Layer 5 of a small transformer language model trained on English Wikipedia (12 layers, counted from 0, width 128). Numbers have three digits each and are written without spaces.
Take only the direct path to the model's output, skipping the later layers: a vector added to the residual stream pushes a token's score in proportion to its dot product with that token's output vector.

Output vectors of the tokens that the questions are about. A number n stands for (n - 500) times 0.0026.
" announced": 404682554586520459639505573522679384405464357377674602288287409568488659748543229504670414544483294772505692186246506424456512672531243280408802303717530648497550110609362156734718548620788237461426501465618591520192545391776303453396583350590533402479367564423820593501467531509720518484492630593243686354760334581623396452437453490493456481471551624295686482325615317491501761573410
" stated": 333611505480504535651468595565637519559602329332707571277324477437465713727514357461598244569525381614449522344321649410346508739298325422536678565516409780427500275598375270584413658542632203524372514495501706419405645384589379311553600485743511279422456575484566602341455508449655550367468640834339526443588453449655500439481476389459553287670542755469643431363680578481520816494257
" champion": 379614570406306526425355574570680385555389447390583455325519335529700615636576483649548520613610347639472475291233684535545641250750358621637384240532537699390719234537578422621419503325535527509767512415520588535374529456906208743543462404607620548551443489580700550691517621784754570493442499686186335386682513311557494499165488386528316548542120411546480441339553626256388390546404
"==\n\n": 191760622630681275478234469830307190185499473456644611383557455430508540454499367429142163647595656490595568527491373770653555402477149494463698309596627352503592474628725583259596671826625523550361496277647671507678420367708450379511431208529200569562587460428727292424560414618593530447553529758374631376540362591346503413427571397399442727632478529557676421334550474635434655664468
" others": 808868512216550474626373678549442498502351200412746497588280385521568815490531191540463039745471602348283442545433505397397532469516499377750432516310590618347710264800332726595709560625281379393544520660254785562552759416542603361388209419655446312368494443521506576322368619444534465232550382803335362617434571434420320363554597701768527534620466530818584392304495895484728328596396
"====\n\n": 567589586327535414369404534940228175200505545460346426240552287294535620586721580466341378639517483496579710531663229869492619664740071649536754231606819425481496614717469475192500944647345569642231479451569676740396646134899335210667617191653284526447593576398647377510615581574527400434422436637277682361534333432406496465495628294505398700602458556442650426419255446456531658544515
"porary": 459594810860374458624568566567812256564474440544424295316503597484638671577673562681400112645727276660669706601646605351616633498573385277559602325541891522508522453329304492513442796170596368638765505668463536560245391487489604334697574723709355224760186261418423522433557386422664336419498407592439722471866481530459116183250452312634136442533609408448671366214459689124529507565432
" An": 566657496514396586547485738342420405390589440541514579407435435488493484512498462528697444557566529540487513566491714333500387485322620355512650590411553528466349424432446373478297405402602474726606506598536564475385540501510699398469512337515468599601410491493418418537644583625570396472512486386524686519440621725477444549453582416487381589424400360606664477306473513419495527516493
"vironment": 626716617602671695653552901689483347502540598344448345561538393582498458511867480544343050619359697498262474618714703733396269546400268117382264431413579407324456239582398446538345859364303550503351478444510640587167348384592578541423428664378345339826511498576602455643664498493538283421537716563143262335851489598330525533582753493445435239914427289546353402516360914376938559532630
"ically": 647416635375331361622475561476500688627298242225858431446539249448437841545614461554414120602475654465509621434558593576517419130514499588794525560505720415514713392631204484419445969659578505630453511451564436402511550546666616166819185471604661357290188223407614490456604836353796405352608646613306545590852277568505377611600426389443278328268481144485490462649745712603484627359294
"stitution": 500832623497513639487525925730592414373514430422527486684156668577435357678686458472483411610477365576626745722405585559444427375168280196726213485312614482593514065695531584466543693542455369539300497347583505648258413148511617378606447446679375372825319256575765509934281452718595633569443497589081422682699418180567628414483694465471319457421577514430452280548298763420680505315651
"amily": 573820708453624480767450438808303367543675116450634635372350477802458366437783419558199494602835539163553608495550670735547407117432370371462738467230353490101581301788089719314162771308355478660660473532696631705674619579537364489673480661537501489469175501458427284702231468856579402324790404465507431407562754339262296243299602451692513342453531425590679495382388716603660567622436
"ufact": 481473658584566239676649577573683273367553190387542491540437422718456560550675580538427266570649447600540389309455674815611435273633144387259220588458778601330435392562451284546374977501392422161591501505453320625082382475582284374514426697539578377264399396501564577750591704474329601251739590396163373560902410373579357239760718226377466327647477669662716431491553771423704787648971
")\n": 724494567452321661419237508520508060226528375506406280407366533810726708315655636423480211566558648618362680280280381614377615620533264459440539674627889585471631444561558663305664481518385347478362500383353488478547605394569511589417452581684400469513405480709585492529296677381388508709589569701521652589606507418375457689524424387620592757546423345454462441461500622646400338559188
"\n\n": 653724500273422658481335341790254172263435418495519383440538618458680728556436699483370661540459584646289620373452369643424627659397163695472654571535642528397516611639434446459511630522384608525438504477479720332515474386733398545576626430239441366392587415641522388608773690418445469594561686393439571681376416466388410449615593213540459776544396607393606505434331473573243562511359
" ty": 659825546469576565730502465660395393604480256229390604366541616581367624519584289598306562609528533517459497363326553443496549257742347602502572392579597287320737555600405620405307511466486345641684508521519509709256359367677544468320516272564692517555576520487606608528524314566664509351661443627367387561592479440479308363506525331350375363405578595692548604269598615599323735423596
" trad": 556592496566591307580536447619613667519559573205604451422405423592346715577415621606485418647503404539426648605565427671542618522439394362615590389420436509715643319571435452407221414469540527615612509473492603638487643266676541467180491540503609526535433286519441584452341492394535553494623524439332411370636458420562632433304574395399410506544481470672666485384554618391629468435355
" March": 577689470481598532827464580452667318396507415671537486654669595480394518592821372527570237607341462360577530336517666519319494715315588214730400445381536497300605583552697366545467440466346401603559501392398450650375461353668373424526551334552290415465581579429554573468559626516540476378730547401541600691623444462296393434357339347654289639677648456486511368533475376528467612585457

Output weights of attention head 1. The head adds the sum of these rows, row i times number i of z. A number n stands for (n - 500) times 0.0015.
o0: 477462525677609496484595442426462586436334476662423727441411546429447371562751456420535269475636410546486427513614603540660471550549636581507263424469417671416480548344418501469315737413360737456643402548531430409617539492451750384507337529537511044528578508290603282811732295703626479606625525432326498269506546554563624401541614635474353526547325610514547328433618532319567747488463
o1: 314457397472467449346249443708362376359545553810382463686474541445305331475518701706794366542639627535374578697714552540550562515542653431510566528535533441546356426349298605457374536574606529526507589506544478379429488408372608388345470600450255692568274419405416547457642410554548454514304514342554721377617609539693741620572465729423525374807469242397593554389751502431488531527234
o2: 550628486368390338644583608569427439530476593581523629333528372533478577491471692252482407555488546587725405731576525691498437716556642547492399434563464488509609445730382497587332736393280461543467429298389605504387342366353317446686617483552690549347331427199388312527522368378572582347563437606505449597569587308500412164581632478532512591393636373514555411736477376626518382259523
o3: 582535352228408494481487393626371660672440228642612618502549432383542665750461540662442475634376464555143500586205378661759431611621518598576475514662416371275255552497711354446244672558522623483471482414633686585480514645583425597401728306252607761302395495333266472636640454601593442466332512670687233766461599566433401240707358615256476547513279563511411377471656524545537595878420
o4: 594649675409422365524333334720430476359540404680366688494460475679226600280483817548785545297550755456466544747449738495409701468311486180525797501732659553635550553439383298428582484832562413651476499526491377494362451545797724081509658555522249549446278427332374406466554387596385548554455500424507742684227159502182639610457323610614563538405539400490825645435527564540464218280597
o5: 674633433394531353386569551749390572458440336612249680600500617537117494589360554478592368553511539474404325672458602516670524423428543368640397452468473638598429574551550472338447554450519648381546642495577300500439478520387629385687731626515385447521475524598514696380629334708653447592302522408526495415728604719718655347482285755496477261627478375521333671351622505352467576529364
o6: 674597493449471418604381626548640372578636330392549474449513501707414423346549369508546490639548526484465493602385557681376473467603377540521509605422522509432468457475556448486460599397574603543408530559562399429473489460517562396512481527397431453610585588552632384503491659392483525625493550585646643523561705475545307460547464459578507475466578381323384606730577566501441282414611
o7: 357495449182419526504695741401272655366382782493607382481528408175527186528502509467627706300696497536459371492631441465641334554608520485571538263512400493506524579421593578556494385511532506402428459662482397555598552556568426346480443309463461534700376545551562474599596453715493380560535427393337767574401380388460629697349545369302469502450504655614569456625395590394801540486608
o8: 541363318459467373621464746554486737412458471460541325503428453384340522449484271567610648629462507511455575608485536583524326599567639386508510520462583594518546359598498537616403552417590534478510546563532300516493449633430390343402499500607625292541418621547511390352598714621582498534403443612829388572462620506657331430470419447398479386694490485398388325694604753485576567395573
o9: 718604452443548620566431658570435370576525402477390549402571359529376370268442505765364548591375609593522506497447528356446378541443441497522271532348405500571633449550480490575685298524682656492432479626372628172499511486761450460412518482394475751482635424432543555615327520400374518448409581522535334360432510524544513324532476770869592558385281586342532414577472636608214364583759
o10: 519676387338306659523680205459515518427421517608561349554663643492371636486696583540633558576581551604179659514557296494410584713512314553456639561301477492293408377532452327683405555433452558473656402645496384516413595373390442388508554419462314352575300602530626554813639490486465276732541606423376531755411485567693516563458530340311506401687540763455442523608239465490556327494379
o11: 515593584569454556503775203407497616311448548570411445516363467544513550279351560402603474292715758402419561427505414470533419561506498608258729465491323266654525653520580588547531476553575328327506390468364478784413486392503605377614574533684453270479447362500719630381467265423412563582671423555368606504580330369432730633447561490377466703467575376419454662562302539474451722602350
o12: 449573473643432539346640884586416380418529376584318411370415600645610523385478480352437492328594423666599427580242544377485549440261732640527460325507487398329562443498632384414566291438628328547477445513396649600712536589358366549405628587554507471411541493480535516391506364432548622679451533602530416581674611533520664632522455438504579639476479375544533567579653500651584478480462
o13: 588185451211466366492549451414580659436662654659435412652611531557473299564541359369395471562287275454442609487721418588425762574650430310613340440635487737556582512315482281613671418482421548381712625455415434548483461706515535449554692376465460618447253595377576501406467477608668698517462482455444596471713593552544546511504446654391526519440592590432531463455611400477732342646488
o14: 524438429345488552295724415375517571472647383471518487629475551603447421276617376532546258616439346400562509320478523504697475548561416609529446394514448624478592443488543476659577473327448697448630228418368584398498406640571570459634570344520559374237408530523647567434590395492637515552433468568658678535583409641660687669463372485561584532368683406477646659553396328389646330601259
o15: 627447521577524637340542486265399539437552642383673401737639805261417455481634438513417421366562191515372580395577652398441573594677573402278643458436653512386351567490210470464463547594414562421494644537698418413241626560370450485560598382586370530555450478524593431455695459447609425424502634431616660691590517635597445392516423213521505567521668476476562441261528434436353673449543
o16: 293571457430560463477597414657181746302365389548372535509666430330377575635456811435520496294588738645481551484683650392640670483534572403681738527307438331437452352532630416511341791692613540427480536504581504630533518411454589435720554527366300503676493557436386299427583505758482246447590411425509481388273267620517461294512557569444447387590445575656456483331435797310687742336574
o17: 355242543728542602432518385560378363559528668442804554389662598381865398423399541535332495544447482429428617500577490611413419484360316668543557465475423592603474666362830446529410409510713568581583674364532414738516490654441501372353460447478487493573382525358534366580496481514388517608507456381333716335523350505697550459514475438484581460358507667694706487472310472467431432793581
o18: 176144728755558409422447312417545344357664381898685561540651421519630450520674527455384282443586658543678577487523536483501502479457404439617432420588639380358525605521449796351429621345190483487806521446316593537509476573414749711577384614710522503582402686463505077525311434532407544386487486628372351379587598370425531382681366507422574613659522373178538434323551643478494561716389
o19: 694700463235339308555643376473662696713539495425466482589450306421122667535764429274444527458291481491584224654520482450256440463429634590551522538388522265297422551192432387537627512461406534305415546531649542393535759691529437427553605286602534685417593590598547500498324687461539553706523562689679744418465514363426430586691323617629538579336475558443444494494585520626486282451561
o20: 408621555592570432560507623703400390417526496485498491508556361632570468289446702427672430458336633427603587735543465562547504733427246412556459615636480598384513479603437354362575481621465256622388501475692525446542410617469287346450481653556346605475453472281588563491374516339511642477496545646498470632765443459472476377406532444662560596654608489316574400478487398527507619629741
o21: 599611611428496393360633570393512500446476562471507397606529400718378574523331440447420400478477462498216423516493571481427511483510432479382425596602391645683595547438472493461471395312699590374562540550561363486368498388577507432505550591509508654426461595410728581504345497440458502565488431552633405467523524611603511504341547414520512573453541436405418482518541405510461516575597
o22: 517467659362465601495463314505571563542347487589379595604482570325563478597421717545643415585388589351516568481326524417563584581482619482469568653240493431262660480392389535428333387534661436471532288550459632448579410414295813698594428697526468470533559524641594503400552534383455413434592472412558366658360401675284308677498566592545479427370621416527257403686489663340498414469452
o23: 548388432477604551592529507654377546528557394406307383639408397517454423505591373801371723707450509475408505587412462571738180458602396579487458551451381370402388474421438587324449618565498629563565568371598532617516382562726496448422488466571522481408661476607525344502418485501461541386581479479609341390592467428516494442398532682437350503614406777448686493402416435461424547469462
o24: 499331623415444471486523659581403516596494535404616405491499129585480462358649416675310431521577448531585594571589468564598652285607470749423475410490398454472607620566588574274705351524475437493536523425376573665457605640726401574300437499456550688617524544393545409435316455590345522457438402806391493228449506621452378341567472512224641702567548483723702426460515634666280475414461
o25: 656627634386436420602615368431551494553451411498660520430360590356619626484314444640563554338146493532629537632445520520495503588771652605376552542582377543616368493745551418334569391450648373489225487545565430399627480326592510299581790559469460482563691467369678503594538458526477446424504607322486834470573625462560583373215489409443307631371462469651440517444520382568286594605410
o26: 632530528385355520504596597408542451602625437440552366515550544795425436365489619388642464308624454329495661466416595579361569459588420450328594537529746585427445512363645516373442479660483404564305331551462327342594470495604560454439370603498483530658511415490719441407249711161366396494311532645648561494469498344315557649499618421596748490500475428519414511563486531465600352494463
o27: 423472472431631522475468552580608371437728470500694234468387567250562553443449568271402408672554508553622598344529369441457512557630552374587710296447567539492441365490583348637248536570591527710547647434614489547502436431460333618584650519378419730543501462410564501355403405392571617452527568422516514394452440394439485531339539637589491365436581465457671475498308357465614565586449
o28: 503518439743443402374538546653326459596630602426603668570719532384385298640480420360310622523411203668844479526723361642522518459412363520589528319377444536383593583514553373396531490625847630601516616340509644839594398642440235481556405417462608621525426433445437502205399441252338493359549673622621369403560444360483596427811485589454606537428597574326614486140592563541480603437646
o29: 562435413249362499543552567427523553470289640551529407530588489495422513653490769461549455412552334461365503561593537589440452595398578410544713528027444457586506484523511473534355442567459658346469474818372554648357329431396480522536648445423591451573343648548317490531748440528587375417456485358450509635431600588662418594576736388664379308451576695545272547744292612478446443336564
o30: 347537425571512539515429562618290550373358580614316437467426509316546648672515492717351469443568419587405510798394615549642410516321620347444660412478611612427596373598438513204424521483337558623551344514324478696559599517440341292637705468639489505628541598627460417413482442774690442393535760647530305448607445639511394490253390518278357547600403661534603410444463567455468655554541
o31: 392275428704508450545535279560531432414429704457567555469588547545468782566517612290319522335246516462753562555606523497451355570362668603643722522350474431616508356601399578420250624579452652667506716472553598589497478452454456304458627687550670416455495581364448388388464579404451559191498674530458635584361563390471630364424550622504342359506520572692641526597340660386465529501563
o32: 505559606552573507696437654360521434462213576471408396363410640432805291493430438415526575565444252557558505336613500340495414481567730346549615511506538630765568490322326406521351385697514517570419535575367596530771573473389352498791392489490441471533524513610405621517587352571451601485525539378472651644615450641366456584381438559379356422519483458675613579563653399560348546500587
o33: 439471658588453426580606347481503541519567402344482503649660675572396511532505419650317343431141272291439559527486300578412438647705316657365434610325560730432598438607452545339535522494473461426522469357433653477458635447476369495447472565428471352709638305642642646609493588354408622291330599511542431506641616537629427494481675524561641432354345601594434477271388525376430692662604
o34: 576441554527485665480380550390541527414408337623396581592410665574575368352576666440406477593741677368578418593491777384477367354367569383506473607337407367428485405418755527559586425574339595497392405513456631215405441660332532589567522483795554501656487543688460518525416451510561472681547364375485565459568453727554503567655490542606525573371432350427559664616604731463472142383342
o35: 779365541768412621435547474388729677387640363592573551452480525426469682393559585468525607418512772324507501676449578453482505410465503284420531497537488475469356473420525540517458520435355560438427586519673238566398378451334522390390225623557526425572569587469580362445403634439513617528580214505569587510440512353561485488524449415523383456370543344546372552413500627326520451493572
o36: 401439394752529456547504508557546619394557435508438602735473409326492316319669396644525329540541401527496412564452639400628452329428530443612500537556469638401399192528676404548364552435388573487587612487457437558593705521494389369463498387572411504554555626383470582385636355568757607589217403578417518379550534655733634515494449580665405498517606522553534615448563619551631510482527
o37: 520639605518370423512449618671490505410367451441540427514362708491561552350520444116557498523547674542483657594374751578426462641560608739536455541154233379475485526709565400519470601454527439577666612625609510413501426700313372418437670698533278381442567486498610538576628413485537724695703481369591517474588601639640315483468557281505463527550321474352612411654451439183321278614491
o38: 728626379491671673614385290439529516440519545511340517345431327330424411765597549530458394424455702434620427760451717514654546761446475463529620431156270362379380472485360389215487533565453669489364504729629537567407428480577757245627616374434292663601615626308554485650685543655612372722374546490331517377478587576345444359463588504687382606455474643529414538549588454378486739560729
o39: 724566473494565361616515469582632420625579643247590473484553620684498428469302649592388526307527560440518568252568457608304680407589408363624496462533572391612458496553679528469469430456429618338617395463405404475452395510532569480781694593301549580768452430689446565558368402577383336486522572406340594500524417460637472376414385643477493382422492435433520565523349571478616359361623
o40: 506469359538306549501534528462450647602325497455456353248361461364614592365691456586630495442585521620674524642445336415560511644415663797520513560434445455376413356483449495571347315316602592548575253589432654653494590548459543399312419449371638501475332623372485437538460428444487276600529466730489391554330417630589620553587480558348635547549484569495517472664264696371576571541549
o41: 378544491522479347556456505661495497429426295732360622445437693636581508358263590395687444730584548439350426476614509354353523441268522530549686394413633615395360540495634385502531503626508645452539555585472508586465486553616425528368589333349503543649315497485348653583682426563440440635386310334376361503457485549559454520519676498505605336569590558604474606302608520400499468570622
o42: 559653626489497538744532306683717472745388376328533524683479530762528379343500337416471608643206388393495358608332454562398120440493390624551439423391517404396585525616604351374585655329541520582739356488525499565590406579590467356516711380521602403349430496565479553448443449466429739554471319336580528473577494380445404565565712397671455605289532728408627566589392382614409247543554
o43: 472584443455556629566567391573381780533427272682376490669538515524459548613639382577566620646371488480381363495652349408694592437525430733571399442607377413318348410430376544247744615370523685288709303459630590533668483426509543790255723328425461701601409741508370562622515502617542542414538219250527377542476592436599349221425742395281657512447645679404340365218699644541596598511475
o44: 589413350545595462325319563520285537307588476422363352505489726507593522483386294736288464559657584303254604456603615528670611464572390472320521434647432607572497537280720459539639494694600702520228328384615581538403505879614382359479407351226399413471607407460552742815629520674481599572501466382528663472545393631513615517449621500356441423646433588449676638298699397462566747473509
o45: 444573378505525317394611535576502467490401468460351824630471430683321554339479714331503322551455491395631365410491645617573680382415488603680640462578319436459665612435502534385508378583708492470336895386541460321372542534375574626452562761721468545615564521569530533529406317452534226591520617547425426513335485488451436483471346641475508479537519298555276620615619783531527499442329
o46: 540680500242440563460380170411630532516600467593696554484430594416483598556517408490676537553515478685237451308568429495580405617604368651328362692263565605485483482556562348588658593447446568424648402527423542501497456566610495378460640302508541430365552289577520621544660680483403471497561480389660595366463417482467449666505706350773343710452493501269523308555198469456376585554445
o47: 262522399623797277495378795597311501313625602732611568385481525578704343222276706396507335409457460828591614609593459590412624419475491559460641330514725317459636463567465563486485592542634299701352909318509472509448548475532530546582381625730437590571252593503487573312141296818603324670446521637457537292584426509306647529422532309249604507464451186578521500422473571502451593554422
o48: 535359540752562703568482658456291621302639539502332461677464598435395413758564517549261481541546693529570549549540531328440493580270394447526437451371359510489576361538520494465546435586719531452605353361473607514554376646415478449503342656515464528543407538442475509495370616351469648576382334452554219591548403613514577433546597518437584494645525544654442474341417784472697509410634
o49: 416472389443597538689635372470482173509573569622336465505445599478673513515330208577422434797595560455635374532533412542377573504493577569409751265534708236452281653603455534341753571342403515360492352575332455662486584352597347587570775381553406565576634558628546445411478645497469607414643662497455579549676437249554107260507412473314548609699863612518412544387424379788438457585633
o50: 549415447571449503535526384455630526504614552380569507661534759667370628581386634608546405616525473374532349490419415497534318679527448397475553378588548584639550615729217616629672476416458569368516295346506312413430473467496491601461396636569745505458463411566508621167453499230668504358457566461739248687593388513535426619496352482415438495513644208474371592466466502484546377600469
o51: 246587391522485368555563715524549485608632276620369507437492501504540235618457651709475601380531532477328444457389550508659410670445472360628608471497401409451495482515398638448614605448526502413436799418507591599492364453547496505458459336493391668495742392435305203655641414637594692578475369483553473367463528440519570583394520488560288593634597566400492510603736536351500319571454
o52: 741476287659575560533482702490438387533616714335496434370537789393421432446362611913291322476476407515354451578364269525457322620528491535379388567313435755755533564443610574475483405552502545515523790238370266699520681580395370300402600598536448595577412522537612608477466385553492639304296285373548605528588463622685379525510629555567460524527549387361630487738088618626358573659421
o53: 398611524527478515278660513438524747568600533445535554450379798402598432650408410454543634493638231540411467371616368629480468358648443604392634580431473606510339305415547538593399514347591582442563610296364516512304659464500540531656605506665467369516624322710443632527542457449665378453598635356416473522366319457487645715320435543575396473469629444275540541419197436372772380530464
o54: 360554519472621679337519460674266608471630359514370643530630485427394630359644759535529495529512590289716499703577645582513429635366425762463626480563320228339474405345462469470661539390529449528485475588736491467449499549562421642338715236517498492461441506534269359726698418555460223656552509319329574462304421441511519430455395480524568537395490709566678613379565288515466412468573
o55: 735975313387476417641586376282513496502466450419401648367550493352665254615319568638562638661415398726378343310426436453585424864430487459645469622433275634596456274462555260631386280521433757354509686482215655638579498349500250469682643365626469824430397523419393775591719463404421225598135283350513214580396488754614468534464550359738356746544571522288570575613442430625603365446599
o56: 432450377554575366525292508446516274576521501499647557517458555408706519658440452477417435358315499514484433459143666562464513433345595352551423566475551384495446469584669571449541561557593492540388398524548499387685535482522522565412529385503490543469605613523453316429559675519537588530594743583717718458400463557534446519529402373677541519301459554519473444547687526447520305594347
o57: 527540462398303887446585325543386740718398592446849474350727573080454491715626483530568721485522275469502630462732369438550293581490488502540717456433520717450482364500617485517324529435459562706484494616456633508521564424414325449545502302449599261482472405572286699479552636487616416362297597368252544540365494680542569421498618562293431450379483774609599511359401604415435468436512
o58: 405473462584334553430512685280482467566501492597561497685577577679327370302404556619417522387628472362510465670452595306365329521398624441429585461651737431554466492554598439450496331495477546423246650646607418391415476630529508320388392609520545704596476451506464769596316288460407600572341317420496532736510368401570727559523521621474520271565514424751372567425443489470684322515552
o59: 436573445203654654415588639343330426407503382468331449320451270626489479617507569265469454624533657522411541557557406631351444626474557586528588447297384416501390641197606416527513745701374628470318679686528585543396490388566462593540533539314423541429484427456492453582641748590362518565575511481428562383613718302514394556681618459521428590590247687665469614389397322364660661628510
o60: 675350430591436642430328450563404398475605493564387425559618548728404500408622437453575529449444715535571432624483824493501577500440418465550502500595489367664549519499272470422560495592796380604608745392549334374300371654424649226360501406581333728400234429488482297535383476396464458654408379512644507567459471492545574231632328584578751381546463518649454704565632621511384388550364
o61: 510433511725557557628318537384457600407690564389486500674569348425311349339637727592383428396705495442523748383655507639345514419575367435455613551520474377624556408420466587718404477552489560505466252454376533445463489373391493563605341547460525580596464540572450322353343477416533496339563468585583571468524433415538499631553484524537426512394491227428575507649370650450549410456535
o62: 569475534431525522660316489439584480361585559569468477491417422411366713555556556211497421756605603497457450341277632438659513589500560556685415518678475781424599555465477418709617394285402579472694676584387521276517429292640421811408482595502453443327776590727562592601539341432525549550522657473434437486597634544508253573364559412600384554423295194463387326498718446376367490323458
o63: 671591763909604525495371429633605436382600295524164735587453786551434521335674622550359598345643544522486594262385464525392889319379437410413468378642712430436441635221130713418533395545277583595663695292411486439306552431412654734361412481662350521777555271779476435654396415569434576568588537552296433428449570448431593540557282493413631459441342469510624624361620697369259439470457

Each question shows a token from some text and the vector z that the head gathered there. A number n stands for (n - 500) times 0.0076.

" App": 460528517510508512510528499451564491526503490494496527454431484508482482490476499520479507473495500431484465488512456504512532493565480530428526529525516569549517483511522487535445551487439485
Which two tokens does it push up most, strongest first? "stitution", " trad"

" the": 455506520500497528517580528454573512517515457501535530419484465520454474505476500537498525495510507413481459469522474562521523481552471528438522547533509551587545451528497512523447552514403487
Which three tokens does it push up most, strongest first? "stitution", " trad", " An"

"erv": 445489473607569460447485457585541442434434519416447528439356438502544460557415485406420457543409507549535434450411437536504574475516546448502331563480548415517434509570527589488499546497527544
Which of these tokens does it push up most? "\n\n"

" ran": 452576464451536468437592569455473500544510564598518395388425507524448491491549444538413486551443572456399486598515480410494512454489547395519483480514507501455463451535453505530546438500529406
Pushed down most: "amily"

"07": 547542505638516455473590505399619472392631352546499555467481540574280524617514478404446454506444481630342527521461481540423560397532634529453521441463438516487486539577361500534687555405490603
Which three tokens does it push up most, strongest first? "====\n\n", "ufact", "==\n\n"

" |": 432503510580411450507464538507475464519341333384400411381440432479592387443534524468431565506427596493525485375454353538528547399493479546487367440485616398427465422437544526499432414549624515
Pushed down most: "====\n\n"

" mar": 481419514577561483481445527517476403466483421500491505416586487527527447546489453436477504483441557497492563484511437483517561519559484452444455527411479421513379519485474531522509469469512522
Which three tokens does it push up most, strongest first? " others", " ty", "ically"

" ": 423555602644452563434454557431434496570490422476505489345498535431582427449558354537590522604538633469400351465612396455545574494543410547478534441603648372523468428541539567405432467447635350
Which of these tokens does it push up most? " stated"

"20": 604449603647544446549487570378631424348565266546492557481477540504337459615515485327355547522456542622406543493538541560461541492493483505477408408449433481514392574598355528468697557448471656
Which of these tokens does it push up most? "ufact"

"5": 433310609589343376495607490540510442529461394344540493434518426490509437591492457590549508566416516484395333425402404578582510492591414486453549477641506426508533479537533623424519317474624275
Which of these tokens does it push up most? " champion"

" d": 498551526589515496499519512377555503573480446615561571517582484477533456443478525469558566470533463398541558453539516490548571501585521543474527545535497537513462565459536498565444607480431476
Which two tokens does it push up most, strongest first? " An", "amily"

"10": 617531579650539489504509554364612471351614291541490545485454562536289496620520473357394471514412504612389546508541515570430561483519552487472470434432463482499433543575312511490694540441484658
Which of these tokens does it push up most? "ufact"

" km": 468554493646504573466611487466577492393586480544524500490503569571346535551474501431467452427362407543471536539498390594404487402603622522411457578436477470498499507522407538572549518559510531
Which of these tokens does it push up most? "ufact"

"4": 421649569568421504551530558416460498620564501503383443452486497451494530520574540515530488488459528422453418512483431446478482510537458511447555422612522609559470424515534441461495528490479465
Which of these tokens does it push up most? ")\n"

",": 487616411562441480616639558437583403504544568562308533369446353498430527538542566479381475433403542489443441504484395505442547539586616479460536379577469414560450509420535510519565473467575537
Which of these tokens does it push up most? " champion"

" com": 478428470499537468527518553534461353518435516479514459431526493489471469575405508475410483511425597477526513596519478387590603489480496460445446547501507478437394549555473506555598491480571440
Which three tokens does it push up most, strongest first? " others", " An", " champion"

" in": 425582485543485468367533471491481541464569487536442374413454564610347573613510392498477331508385509549430426605427375493432466493538588429499511547487543384464501435591341520557480431548586484
Which two tokens does it push up most, strongest first? " announced", " champion"

" Summer": 485618491670455558431507482360515590433495512556487479468369610529379581434551390522563343494365414562353524564495440462437512452594662476484587479506573509470553507497439509524503509454508504
Pushed down most: " others"

" hold": 472578523543519524530575586362554519547492535572553504495467544471537520401526523502470513521488480406467528519512522486513459489522459500443559508517543604503434491544598468456491596490443482
Pushed down most: " champion"

" un": 539478466599447508432463540515466508499416534393521559469273488510520521520429447407456547561465474524513568531431446568554467479495511518379481557355584478470402546446524554550453545613534508
Pushed down most: "====\n\n"

"9": 444529599638434463621534542434461331494462550507380461417564386460506438449533497491433523424490555469430485493435448479540439509531531548411492340507499478543429463496644522417600453492564424
Which of these tokens does it push up most? "ically"

" Her": 467596457556511539439591579402525555482391499632574458421450534489453553397580532510352495551527497506349572593514469429510490418427521403452508453501568530508431436426516539599504530468489422
Which of these tokens does it push up most? " stated"

"l": 562473460610484509406434533548445479485406524366546585510248479502532518580415435367452546579432460526552577513399448608532460472506533536347517586324563475455340571425548551542434570633542557
Which of these tokens does it push up most? "vironment"

"en": 428472544565522478513533540421541452483468474489500472495493454483508456495509434452449580491500534450514454459515464528462549577641479540484491469578447460469394514567589471505520548463477483
Which of these tokens does it push up most? "\n\n"

" half": 384511524544527517550490489463514485470492476487497512562519480484416578602492469454543476575497446513475441571459440603504471495554487575365399532670475500583484505554519423481471620623448593
Pushed down most: " An"

"sp": 517567600472497493482477606430457492564508539538518554557337486462532520530491501474493549565523479428579557519452447512500459470525428541378617534524526624566432542481616438497397651563425560
Which of these tokens does it push up most? "porary"

"|": 473552504514565471474657492507422508504499478475557595547489572433419579629539492511493435577492483474506494558447471505465530589559562436487614483550423567534432521362546492498447498517371444
Which three tokens does it push up most, strongest first? "==\n\n", "====\n\n", "amily"

" –": 433605555586576513478549541457466395486551441520514432476555539432378551558467451506475489486477536490437472536414413501413541520523502459454541486529509534485371485472445515543563499538528496
Which three tokens does it push up most, strongest first? "====\n\n", "==\n\n", "ufact"

"45": 426646584627477536475514575422427520582482398512474470399464492455505501489571442515535538557517547423415409489518409451481560486553448555465557406583559539531486443491517501446467517468515474
Which of these tokens does it push up most? " stated"

" behind": 425492545599542501527580550417534477515513523555516520485528461511520488512500463464500569487430523426510500504522489522504511540550459535420491505521526584506422557614560477490514592475465502
Which of these tokens does it push up most? " An"

" Major": 522538563509525428478620501473429544518503521432472666616419601382419588647552453483536378568507424498533493593464476415521515628548565410527697543540370567591434492321578461475412516506344447
Which two tokens does it push up most, strongest first? "==\n\n", "====\n\n"

"ight": 544471472596474523479424523491456535507412535370534549505312501530531513514457492415475536553422435533493575549381480580534477523540540537383497544418542453454385555435547488521477569614510487
Which of these tokens does it push up most? "vironment"

"0": 416426650635392393405530440397499532546456378395504489531408391432439433587502435659567452561494500575350346360378297674565656456606502493450667447694481398515615444468486560446540320478592507
Pushed down most: " An"

"ec": 490555574470500471489502582447515491557509544521518580549333480476515517528484522491500565562508471427577548520455432499498476482508455518388582528529518588537469567474602486486411650557411510
Pushed down most: "\n\n"

"50": 437624593500457483536558544386478484629562514517433430512478491464516534495608569554507497532486499392483452477461439456448439502537422520446571419612519653500516465477566432454494520488476454
Which of these tokens does it push up most? ")\n"

" for": 408478513447668457457497525459479469483515481542545416460432572508479395542488456510476474534452539543408478532471462529446582439515536508497448550553511470474494472604417491496488483511509600
Which of these tokens does it push up most? " announced"

"th": 434574531535513491518538542446539443510549519592441461471519556500452545525506479532434484500427540459532474560557501413456542558531530437491478511597502573492438527568492463536506552464489429
Which three tokens does it push up most, strongest first? " March", " announced", " An"

"on": 410514566545521512492526540462496511597512504485515542501528520473510453496430518500579558496531480421481470548448497520547528504528453542432514565529488564575464505608539489485440613494374483
Pushed down most: " champion"

"ath": 394499581589563517498518499421528467520547501461518551484514534505525441502441482490522546453513474431476485523484440544515536512550485548434528544448477531556449480577545476472426596465407494
Which of these tokens does it push up most? " trad"

"out": 476503508530541440531619525470467468523465494534517606605453602417462555583523517482512429570542479502489498575448481485501493546521535508434638504583419523532376525382595463511452523531410483
Which three tokens does it push up most, strongest first? "==\n\n", "====\n\n", "amily"